Layer 14 of a small transformer language model trained on English Wikipedia (21 layers, counted from 0, width 128).
A neuron's activation on a vector x is GELU(weights . x + bias), where the dot is the dot product.

Input weights of the MLP neurons that the questions are about. A number n stands for n times 0.0066.
n26 (bias -0.054): 32 5 6 -23 -32 -19 -36 22 33 51 64 -22 18 6 8 20 -17 5 23 -17 -17 7 -5 23 -76 12 23 7 15 2 -3 8 -21 52 10 16 1 22 -8 14 13 -23 -32 -40 17 -54 36 17 -33 14 -51 -11 -15 -24 -29 16 -33 19 14 -22 -19 -2 -12 24 -8 -28 -3 5 -1 -5 3 5 3 13 23 4 32 16 -24 15 34 -16 -23 27 -17 52 29 -1 -8 -24 28 28 28 -70 1 12 -1 4 6 5 -2 43 -23 -9 26 1 -27 -26 -20 3 37 -37 18 -2 -20 10 7 15 -11 -4 -28 -8 -14 3 -21 13 -7 1
n114 (bias -0.039): -1 25 4 -1 59 16 -14 27 4 -22 -44 18 -5 10 -13 7 -6 32 -5 -28 9 16 22 37 7 1 16 -42 -66 33 -18 16 -11 -10 -28 -10 3 -46 19 -5 6 -27 -12 -2 -20 -25 45 3 24 0 -1 -11 0 27 23 9 -6 -31 -16 -73 6 13 13 -21 -43 -11 34 42 -2 -12 -2 21 -24 63 -20 -5 -29 -11 -4 -25 -22 -45 12 17 2 20 20 41 18 10 -11 1 12 -24 -19 1 2 -12 -57 38 25 0 -2 27 -1 5 25 29 -16 8 -27 7 7 -35 40 -16 -10 -38 -1 46 -9 -29 -9 14 30 -18 24 19
n122 (bias -0.058): 25 -39 -4 18 -19 6 26 24 -2 -8 -52 -9 -11 14 21 -11 24 0 67 27 -45 -8 24 44 2 -83 21 59 -34 -14 -10 -43 -17 -28 42 8 -21 6 -2 -23 18 5 -1 5 -40 20 -12 5 24 16 16 28 14 -59 32 4 42 2 -53 -16 -12 -15 4 1 17 16 -22 22 4 -4 -40 10 -30 47 -8 -21 17 -12 21 -25 54 24 -7 17 5 23 -19 -17 27 -5 11 30 -21 24 25 20 -1 2 -17 12 5 2 -4 11 -9 33 15 -24 -5 14 -4 34 50 -2 18 27 4 -20 -19 39 -14 -25 -36 10 4 -40 14 -40
n128 (bias -0.026): -15 -2 29 -16 2 -49 -35 22 12 -10 18 -10 -28 21 -58 -31 -5 -2 15 34 8 -4 38 10 -30 -9 -25 22 -25 -16 12 -3 20 10 -38 -19 3 28 1 -2 9 27 -12 10 39 8 6 15 -8 15 -56 -21 -54 -2 17 -10 -11 2 -24 7 -19 -13 12 -22 -17 -7 1 30 17 3 -39 21 10 -14 16 -16 1 25 20 25 17 -24 8 -13 -17 8 43 13 70 6 7 -14 22 -4 2 16 -35 18 19 -46 14 -13 -36 -22 -17 31 18 3 -17 -10 -32 -49 -11 -18 -33 25 11 -33 41 17 2 -17 75 10 -47 9 29 17
n130 (bias -0.071): -7 1 -9 1 3 -27 -4 17 8 30 11 24 19 -6 59 22 4 4 9 25 24 4 17 13 0 -34 1 13 -2 15 6 -5 -21 12 39 8 37 -36 24 -25 -34 1 9 22 -48 -4 -15 42 16 -21 -31 12 -28 -13 8 -66 -17 4 -27 33 3 -19 8 -30 -12 31 -11 17 -7 -17 -1 11 16 -26 -25 -7 -5 60 -11 -17 -36 5 -18 -6 -16 -21 -3 53 1 -31 5 -8 35 -25 20 59 18 -9 13 -7 -43 -25 0 -40 -16 22 -5 28 -61 -30 -30 -11 -13 -32 14 -23 10 -7 -9 43 39 -28 38 48 15 5 -8 30
n144 (bias -0.073): 0 -18 2 -23 38 -25 -14 4 -13 16 5 -3 -12 10 16 -25 -39 -11 3 40 27 28 -12 -23 -5 -48 -17 -12 31 44 11 1 31 3 29 19 32 -14 34 29 3 -3 2 -29 15 -21 -13 -49 -12 7 -14 10 15 1 -9 17 -13 -53 -13 -21 15 -3 -1 -30 1 13 63 -14 -24 -2 -22 10 -7 8 -10 -23 19 8 -13 45 -40 -13 24 -5 -25 -1 33 -2 34 -35 0 -24 17 -4 -2 -7 -25 5 19 -7 -4 -18 -33 -4 -27 17 32 -4 -40 13 2 59 -2 -7 49 4 19 -12 -21 30 -10 -36 -39 13 -14 13 17 1
n236 (bias -0.016): 13 -1 -1 3 11 23 -8 -10 -15 4 13 -20 -11 14 -53 -36 2 -20 -7 9 2 -30 14 5 -16 31 -1 -24 10 0 12 -11 33 -7 2 15 -12 20 -5 43 2 13 14 -21 44 57 -22 -7 -25 1 -37 10 -1 -34 -67 26 -17 32 -4 -8 -11 3 48 -2 28 22 -15 2 9 18 20 -28 -5 2 44 -6 21 0 -42 20 -8 70 26 -50 -54 12 28 -45 2 14 33 -17 9 30 0 16 -4 -25 9 30 4 -40 1 -40 -11 -28 -11 23 -13 18 -4 -32 -18 21 -25 -2 -22 20 14 14 -13 -21 -23 32 -39 -54 -5 21
n246 (bias -0.016): -2 2 -9 20 -44 -3 15 -14 -26 6 24 -33 1 -14 4 -8 -30 -1 58 -5 -9 -28 -7 -31 36 8 1 -18 17 44 -21 -24 -35 -11 6 6 -31 -3 28 44 1 -36 -44 -31 -61 24 31 39 -9 7 -52 -47 37 25 -5 62 -25 -22 -22 -29 -12 -29 22 -27 1 -23 35 -18 2 -24 23 73 -13 -21 17 8 -12 4 -23 -7 -15 -35 -26 25 -17 -14 5 7 -22 30 12 11 11 6 19 -19 4 13 16 -8 -33 -7 -8 -10 10 9 11 13 6 28 -2 31 -3 -8 -1 41 8 0 36 35 60 63 -30 -4 -36 -33 56 5
n304 (bias -0.052): -22 21 29 -12 -9 16 13 -6 -16 -22 -20 27 -4 6 -51 36 12 33 -15 34 -41 19 22 33 7 -2 17 -6 -11 -38 7 -25 58 15 14 49 9 43 -7 1 -21 -59 10 -31 -48 -10 23 -41 -29 -21 -37 1 -10 -16 2 55 1 0 12 41 -46 36 -11 -1 -11 34 -9 -13 23 -7 -40 20 16 41 22 -22 -41 -32 -28 -2 21 8 -8 19 -2 25 5 -31 -25 8 -42 -16 36 -28 -7 24 -19 22 17 0 17 -5 1 32 -10 14 -1 32 -26 21 18 9 17 -9 -11 -5 -38 -11 -55 12 -10 -27 10 51 -7 40 6 -4
n309 (bias -0.032): 0 11 -22 -7 -37 -5 41 40 19 17 -11 -21 -49 10 39 15 -19 11 -82 -6 27 12 17 -21 20 44 -12 -2 32 -1 -36 -25 -11 9 23 18 27 32 -6 32 3 10 21 -14 -15 -13 14 -22 34 5 -14 -26 13 -57 6 -21 -3 20 -2 61 61 -25 15 5 -7 43 18 -12 25 -22 9 -33 7 -56 -49 -20 -36 2 6 27 18 -7 -10 -31 4 58 8 -13 18 6 29 -31 26 -2 4 10 -29 -22 -27 -30 14 -17 -13 9 0 -42 -39 10 10 27 -17 8 17 -21 10 14 27 1 15 -4 -16 31 12 -1 -30 -30 -5 7
n434 (bias -0.051): -21 3 51 -10 -11 -44 -25 74 -95 -27 -18 14 -2 8 -15 3 38 14 -42 -5 0 12 -11 5 0 24 18 46 40 -3 -9 2 4 0 14 30 33 -58 19 -18 21 34 -15 -32 -18 9 28 9 36 3 -29 37 17 22 -8 2 16 0 12 20 43 -28 -21 27 65 -11 -34 -17 -18 25 -8 -21 -10 -18 -46 0 9 -18 31 -40 3 17 6 8 16 -2 -10 -11 50 -32 2 22 -2 12 -6 2 -20 -43 2 -16 15 -44 -44 -3 8 12 2 -23 8 -10 29 -11 -24 -25 -49 -3 -8 14 -13 20 -25 49 34 -74 -5 -3 39 -63
n468 (bias -0.034): 13 -1 -29 -18 8 15 2 -4 20 -32 -9 -31 -7 -24 -31 -3 -13 25 18 21 18 54 2 -15 5 7 -10 10 30 -22 -30 8 2 21 11 -5 23 -24 21 -3 -12 -12 8 5 -27 2 -11 21 -6 27 23 -34 8 19 37 23 25 -11 -18 -7 6 -3 -5 -7 -2 3 5 -5 18 18 16 7 -19 -19 57 42 -39 -9 -40 -17 -40 -28 -10 -4 7 -37 -24 -4 -17 15 14 -33 -57 4 33 -9 -39 3 -4 14 -13 -17 11 -15 8 48 33 -29 -22 16 -6 -42 -18 -14 -22 43 -1 -10 55 6 18 -1 12 -9 16 15 -29 23
n479 (bias -0.025): -40 16 22 4 4 -23 31 53 28 -6 31 26 -19 19 5 -13 0 -9 -19 -20 -32 6 -47 40 43 -39 -12 -9 -10 19 25 46 -27 -20 60 15 2 4 -5 -1 8 -10 27 6 -9 28 -28 -18 9 -10 -21 -21 38 12 -31 29 -9 -48 -3 6 14 11 9 -14 7 7 -6 32 -6 5 -62 12 11 -23 -6 0 15 4 -40 -6 -13 6 47 -34 -10 46 -16 22 -29 -3 -1 13 -1 -27 32 -1 1 -22 17 36 4 -4 1 -36 23 -17 -12 -7 -14 -12 -25 4 -56 25 12 5 -3 3 45 40 -6 -1 0 -16 -44 15 14 -3

Each question shows a token from some text and the vector x that enters the MLP there. A number n stands for n times 0.048.

" B": 3 -6 29 10 -1 3 -20 -5 -1 -6 -24 3 -11 -7 9 -11 15 -16 4 11 -1 -1 -7 -22 5 14 8 19 -22 18 -2 28 -9 25 -17 -20 -10 20 -39 -34 -23 7 -17 18 26 -11 0 10 -19 -34 23 -11 -32 24 5 14 -16 -45 -23 11 10 4 -23 -21 23 -26 20 15 -11 31 -20 13 -13 41 15 25 24 27 -22 -2 4 -4 -11 7 -18 3 -50 15 12 -10 -17 -15 47 -4 -25 -29 -22 -5 2 -58 -17 28 43 15 -16 -12 31 36 21 5 11 36 -28 25 -40 -6 12 -16 -2 -7 7 37 4 1 12 31 -14 20
The neuron with the highest activation: n128

"ing": 0 14 26 17 -5 -16 -8 11 -28 -8 -39 14 25 -20 -10 -18 -14 -7 -14 21 2 19 -45 -1 17 18 -29 19 28 8 -28 -3 -9 4 -3 23 18 28 -33 -4 -49 -24 -27 6 20 -40 4 -1 -44 -20 10 2 -13 -8 7 -21 -13 -8 11 -1 2 22 12 -7 49 -6 5 -32 -14 23 -2 22 -1 48 3 17 -50 2 20 -32 42 -2 -8 -3 -3 7 0 15 -15 13 -23 -7 12 33 -27 19 -6 -25 1 9 -26 18 60 -22 14 -4 6 -20 -2 14 20 27 -6 14 -17 -10 -4 -8 -4 4 -2 35 -1 -20 40 14 -18 14
The most active neuron and its activation: n304, at about 2.3

"K": 7 -21 12 9 34 0 13 -3 -4 -1 25 3 -25 -1 35 -13 8 -31 6 -12 0 5 8 -38 0 -1 32 10 6 -8 6 33 -7 24 -43 -7 -13 22 -10 -43 -45 3 12 16 2 -19 -12 3 -34 -3 20 22 -15 27 35 -30 -9 -23 1 24 24 -9 2 -3 26 -10 1 23 -6 35 -14 -8 -17 29 -16 -5 24 23 -24 0 -9 7 -33 24 15 -13 -40 20 13 2 -25 25 51 -7 -37 -35 -1 21 8 -59 -18 -25 11 -17 -1 -34 14 20 26 -5 -5 44 6 30 -24 -25 17 -4 -6 -13 0 4 -10 -12 2 24 -25 15
The neuron with the highest activation: n130

"it": -25 -6 7 3 18 -21 -32 7 -38 -5 -40 44 -10 0 2 3 -31 6 -14 0 -26 -10 -10 8 -12 -19 -24 -3 -14 10 -31 -4 4 -2 8 -14 -10 27 2 -29 -25 7 1 -1 30 1 -10 -1 3 -27 22 11 12 1 29 16 2 -18 6 -27 35 -10 34 3 10 -20 -3 1 -8 -18 -3 20 -1 13 40 -8 -24 -21 10 10 32 8 -10 -18 33 39 -24 6 9 61 -23 -20 30 -31 0 -26 14 10 -8 -13 -19 14 -8 1 7 -40 5 6 47 12 -9 34 -28 -10 -13 -15 48 19 37 -25 -10 6 -22 30 60 3 -22 5
The neuron with the highest activation: n114

"p": 10 -22 -11 -15 19 2 20 3 -55 0 -33 35 -4 -31 16 -29 -12 -8 -3 -26 22 4 -33 -5 9 -23 -41 7 -19 10 -26 -21 -1 -8 19 9 5 7 -33 44 -36 37 -11 13 41 4 -14 -6 21 -28 12 -16 -6 -12 31 16 13 4 -8 -18 21 -1 -28 -5 30 -9 28 -17 -14 -13 -27 5 4 0 29 10 -14 7 -8 -10 22 -11 7 -8 29 39 -7 23 42 33 -38 16 1 37 -13 4 -3 41 -25 -25 -7 21 2 12 13 -30 6 3 -1 -10 6 10 -15 -11 -14 -25 33 11 -5 9 5 -3 -11 -10 58 -23 -15 11
The neuron with the highest activation: n122

"es": 15 29 4 -1 15 15 -12 -3 -11 -8 13 24 31 -7 -12 2 -9 3 -33 -32 12 11 -11 -1 11 28 -5 21 -14 10 -20 21 -24 33 -42 7 20 12 -13 -6 -24 -17 11 -14 34 -16 -4 20 8 -26 43 3 -32 1 24 -5 -3 -40 -13 7 33 0 14 21 14 18 -9 -6 -19 27 8 -9 -1 17 7 -15 -18 1 0 -15 31 8 -42 -3 17 -19 0 10 -11 12 -36 -19 35 -1 -43 -31 -13 -21 -7 -22 -61 22 36 -29 5 -22 -26 -19 42 16 -6 22 0 -13 7 9 47 22 30 -34 19 26 26 -24 3 -12 -28 -10
The two highest activations, in order: n309, n434

"c": -14 1 -25 38 -18 17 -13 3 7 48 11 -16 7 12 38 -13 -9 16 -4 1 12 -5 -9 -22 -19 5 -2 28 9 5 5 -25 -19 16 -7 -15 -18 15 -16 -22 -30 10 -4 20 20 -27 -28 -3 19 -7 -21 14 -8 -6 15 -24 59 29 32 16 12 1 -2 -20 11 -13 -18 -16 -22 10 -14 18 26 45 16 36 17 -5 -11 -48 -8 -3 -38 -26 -21 43 -18 -9 24 24 -16 -5 15 -26 -32 -10 -7 -1 19 -22 -25 21 -14 -45 17 -44 -20 -4 26 -7 20 5 -14 18 -39 -2 37 10 29 28 -6 -1 11 20 -1 -2 -30 18
Which three neurons fire most, strongest first? n26, n130, n309

" a": 34 -15 7 -19 10 23 -5 23 -6 18 -23 7 13 -26 -23 -1 4 -10 -16 -26 20 0 -13 -25 27 -4 -6 3 -14 10 -25 -9 -17 12 1 -14 27 4 -33 -26 -29 -20 2 -14 34 2 27 31 20 -28 17 11 -43 -1 1 -23 -13 -24 14 3 8 8 15 -6 74 10 10 11 8 20 -21 32 -19 4 46 9 -13 10 12 -8 -12 4 15 0 25 10 -49 2 -13 5 -3 3 18 -24 -21 -2 -40 -14 -2 -15 -2 16 13 -6 12 -11 -5 24 6 -1 -8 16 -28 27 -23 -9 6 60 -8 -1 -6 -9 -16 -9 -6 34 -41 -7
The neuron with the highest activation: n434

"ames": -19 19 -24 -20 -5 -4 12 16 -14 -10 -2 11 -13 1 8 -20 7 -21 -29 -10 -18 1 -9 -6 15 3 -25 9 -8 21 -25 20 -21 13 -11 31 -34 32 15 -19 -19 0 3 -21 47 9 10 1 -12 -26 26 -7 -9 31 -9 -24 4 -30 12 16 8 -1 4 19 41 8 22 -12 -52 28 -1 -4 36 15 -12 38 33 15 -11 -20 22 13 -35 18 13 20 -7 2 4 15 -34 2 34 2 -17 2 33 10 9 -36 -50 13 24 11 5 -54 -15 -2 2 -17 -7 31 -36 6 -6 17 9 -1 39 -3 -28 10 -11 -7 15 9 -48 -15
Which three neurons fire most, strongest first? n479, n434, n309

"or": 12 -40 -6 5 15 -31 -5 -27 -5 7 -29 15 7 9 2 -2 -19 -6 0 -10 -32 -3 -2 17 21 -7 -19 1 -24 -2 -29 -15 2 14 8 -4 42 3 4 -12 -2 3 -4 -4 9 6 -35 33 3 -22 31 5 12 -12 32 32 8 -30 21 -47 11 9 19 19 16 -13 -11 30 1 -12 -26 0 -8 47 24 11 -2 -12 -7 34 13 22 -22 -15 18 24 -41 35 21 9 -38 8 32 -22 -17 -16 -6 -3 4 -33 -44 12 -12 8 5 -71 27 6 33 -24 6 31 -13 0 -26 -29 5 24 7 20 20 -3 0 34 -10 -5 -31 19
The neuron with the highest activation: n122

"v": 5 -26 4 -7 1 30 -2 -1 -9 35 -8 24 14 -12 18 -30 24 0 -17 -24 -2 -17 -9 -22 21 -21 21 8 -6 7 23 13 3 -4 -19 3 -12 4 -20 -20 -31 -2 15 26 15 5 -12 10 -8 -8 8 1 13 15 43 -5 7 -22 -14 -15 35 7 35 -33 -2 -34 -6 4 -14 25 2 -17 -16 40 16 14 24 7 -45 -16 -23 -11 -35 -9 -26 12 -30 21 30 -8 -28 -1 44 -17 -55 -31 10 41 18 -49 1 -3 31 9 -12 -55 38 -5 25 -2 12 36 13 8 -26 -5 23 10 -12 28 3 -3 -7 2 20 11 -36 1
The neuron with the highest activation: n114

" S": 8 -23 -16 3 6 -6 -31 19 -23 2 -53 -1 -14 -1 24 4 -41 -15 -21 -14 22 -7 2 -22 9 13 -7 -2 17 -1 -36 4 -15 -12 -8 16 20 28 -18 -25 -5 12 -12 -17 -1 -19 -46 19 -14 -34 20 7 -24 16 7 3 -8 -11 -7 -3 9 21 -3 -2 24 1 11 -7 10 27 -31 35 -33 12 12 19 -1 35 -3 -12 -27 21 -2 -22 43 3 -24 11 41 29 7 3 23 11 -9 23 -8 -29 -9 -26 -5 36 12 -3 2 -38 -23 46 17 2 4 42 -24 51 -14 -7 20 -4 18 22 -15 -10 -10 -20 34 15 -28 5
The most active neuron and its activation: n309, at about 1.4

" gr": 1 -12 -4 14 -10 35 -11 -14 -14 16 -31 0 2 -21 -7 23 -23 -36 -6 9 13 -14 25 -43 32 1 -27 25 -23 16 -61 -5 -14 17 -19 2 -11 26 -8 -23 -32 -2 -17 2 38 -36 -14 11 8 -3 31 -33 -29 15 -8 6 -16 -14 1 12 -2 27 42 13 33 -5 5 22 -8 11 -30 1 -27 -19 30 31 9 12 -2 24 8 18 4 19 41 22 -11 20 28 4 6 -26 2 17 -40 -26 -7 -2 -10 -17 -14 2 -4 15 -16 13 -7 30 -9 -5 -6 9 -27 15 -7 4 21 18 5 -19 -48 20 1 17 36 -1 -27 -3
The neuron with the highest activation: n309

" p": 8 -9 10 -19 0 -13 -6 -18 -20 7 11 9 -12 -14 34 -19 -1 3 11 -30 -13 -14 -44 -23 25 -27 -5 11 -37 -10 -24 21 3 11 0 -18 -27 25 -30 -9 -32 41 1 -13 52 -5 7 8 8 -19 21 -24 -37 12 0 21 6 4 8 11 -5 -4 27 -1 30 8 33 4 9 5 -40 13 -15 6 43 21 10 8 -36 5 7 8 -13 -16 37 13 -7 20 -12 17 -29 -16 26 -47 -39 -30 -24 -7 23 -17 -6 31 36 1 -3 -22 2 35 0 10 2 25 -13 22 -16 -15 25 13 1 -1 -19 11 6 -8 55 -9 -8 -16
The neuron with the highest activation: n479

" T": -21 -30 2 -21 18 -10 -29 -9 -35 11 -3 -19 0 -6 19 -7 -13 -26 -10 -13 -1 6 0 -31 4 9 2 12 -20 -10 -13 9 -13 19 13 1 -8 28 -20 -40 -31 22 -11 14 26 -10 -17 28 -9 -19 -10 11 -47 31 6 -10 -26 -19 -5 25 13 -2 -17 -17 15 -4 6 14 17 24 -15 28 0 6 -8 60 27 25 -4 15 0 -3 23 -15 11 10 -37 13 33 12 -9 30 54 -10 -15 -2 -7 -27 26 -23 -22 22 14 -4 11 -52 -6 39 32 16 13 10 -25 50 -16 -32 40 -17 12 -7 -13 14 -9 -12 -5 -10 -22 12
The neuron with the highest activation: n128

" the": 22 14 -6 -17 9 -28 3 5 16 -4 -26 5 11 -5 4 -3 -26 -20 -25 -8 2 -37 -5 -12 4 10 -35 -4 -3 -6 -10 -22 -42 14 6 14 15 31 -18 -39 -40 9 -26 -7 36 -21 -1 38 20 -51 13 4 -23 -27 27 19 -1 5 5 1 -11 -17 16 26 74 3 34 9 12 10 -24 27 -9 24 12 22 -9 14 -13 16 -5 0 -5 12 35 -4 -24 0 12 2 -39 -1 17 11 -13 -9 -16 17 -21 -36 -19 25 4 19 11 -13 7 -5 23 1 9 14 -23 36 -37 -8 14 40 -25 22 9 -6 -9 -21 -1 21 -14 -8
Which three neurons fire most, strongest first? n434, n26, n309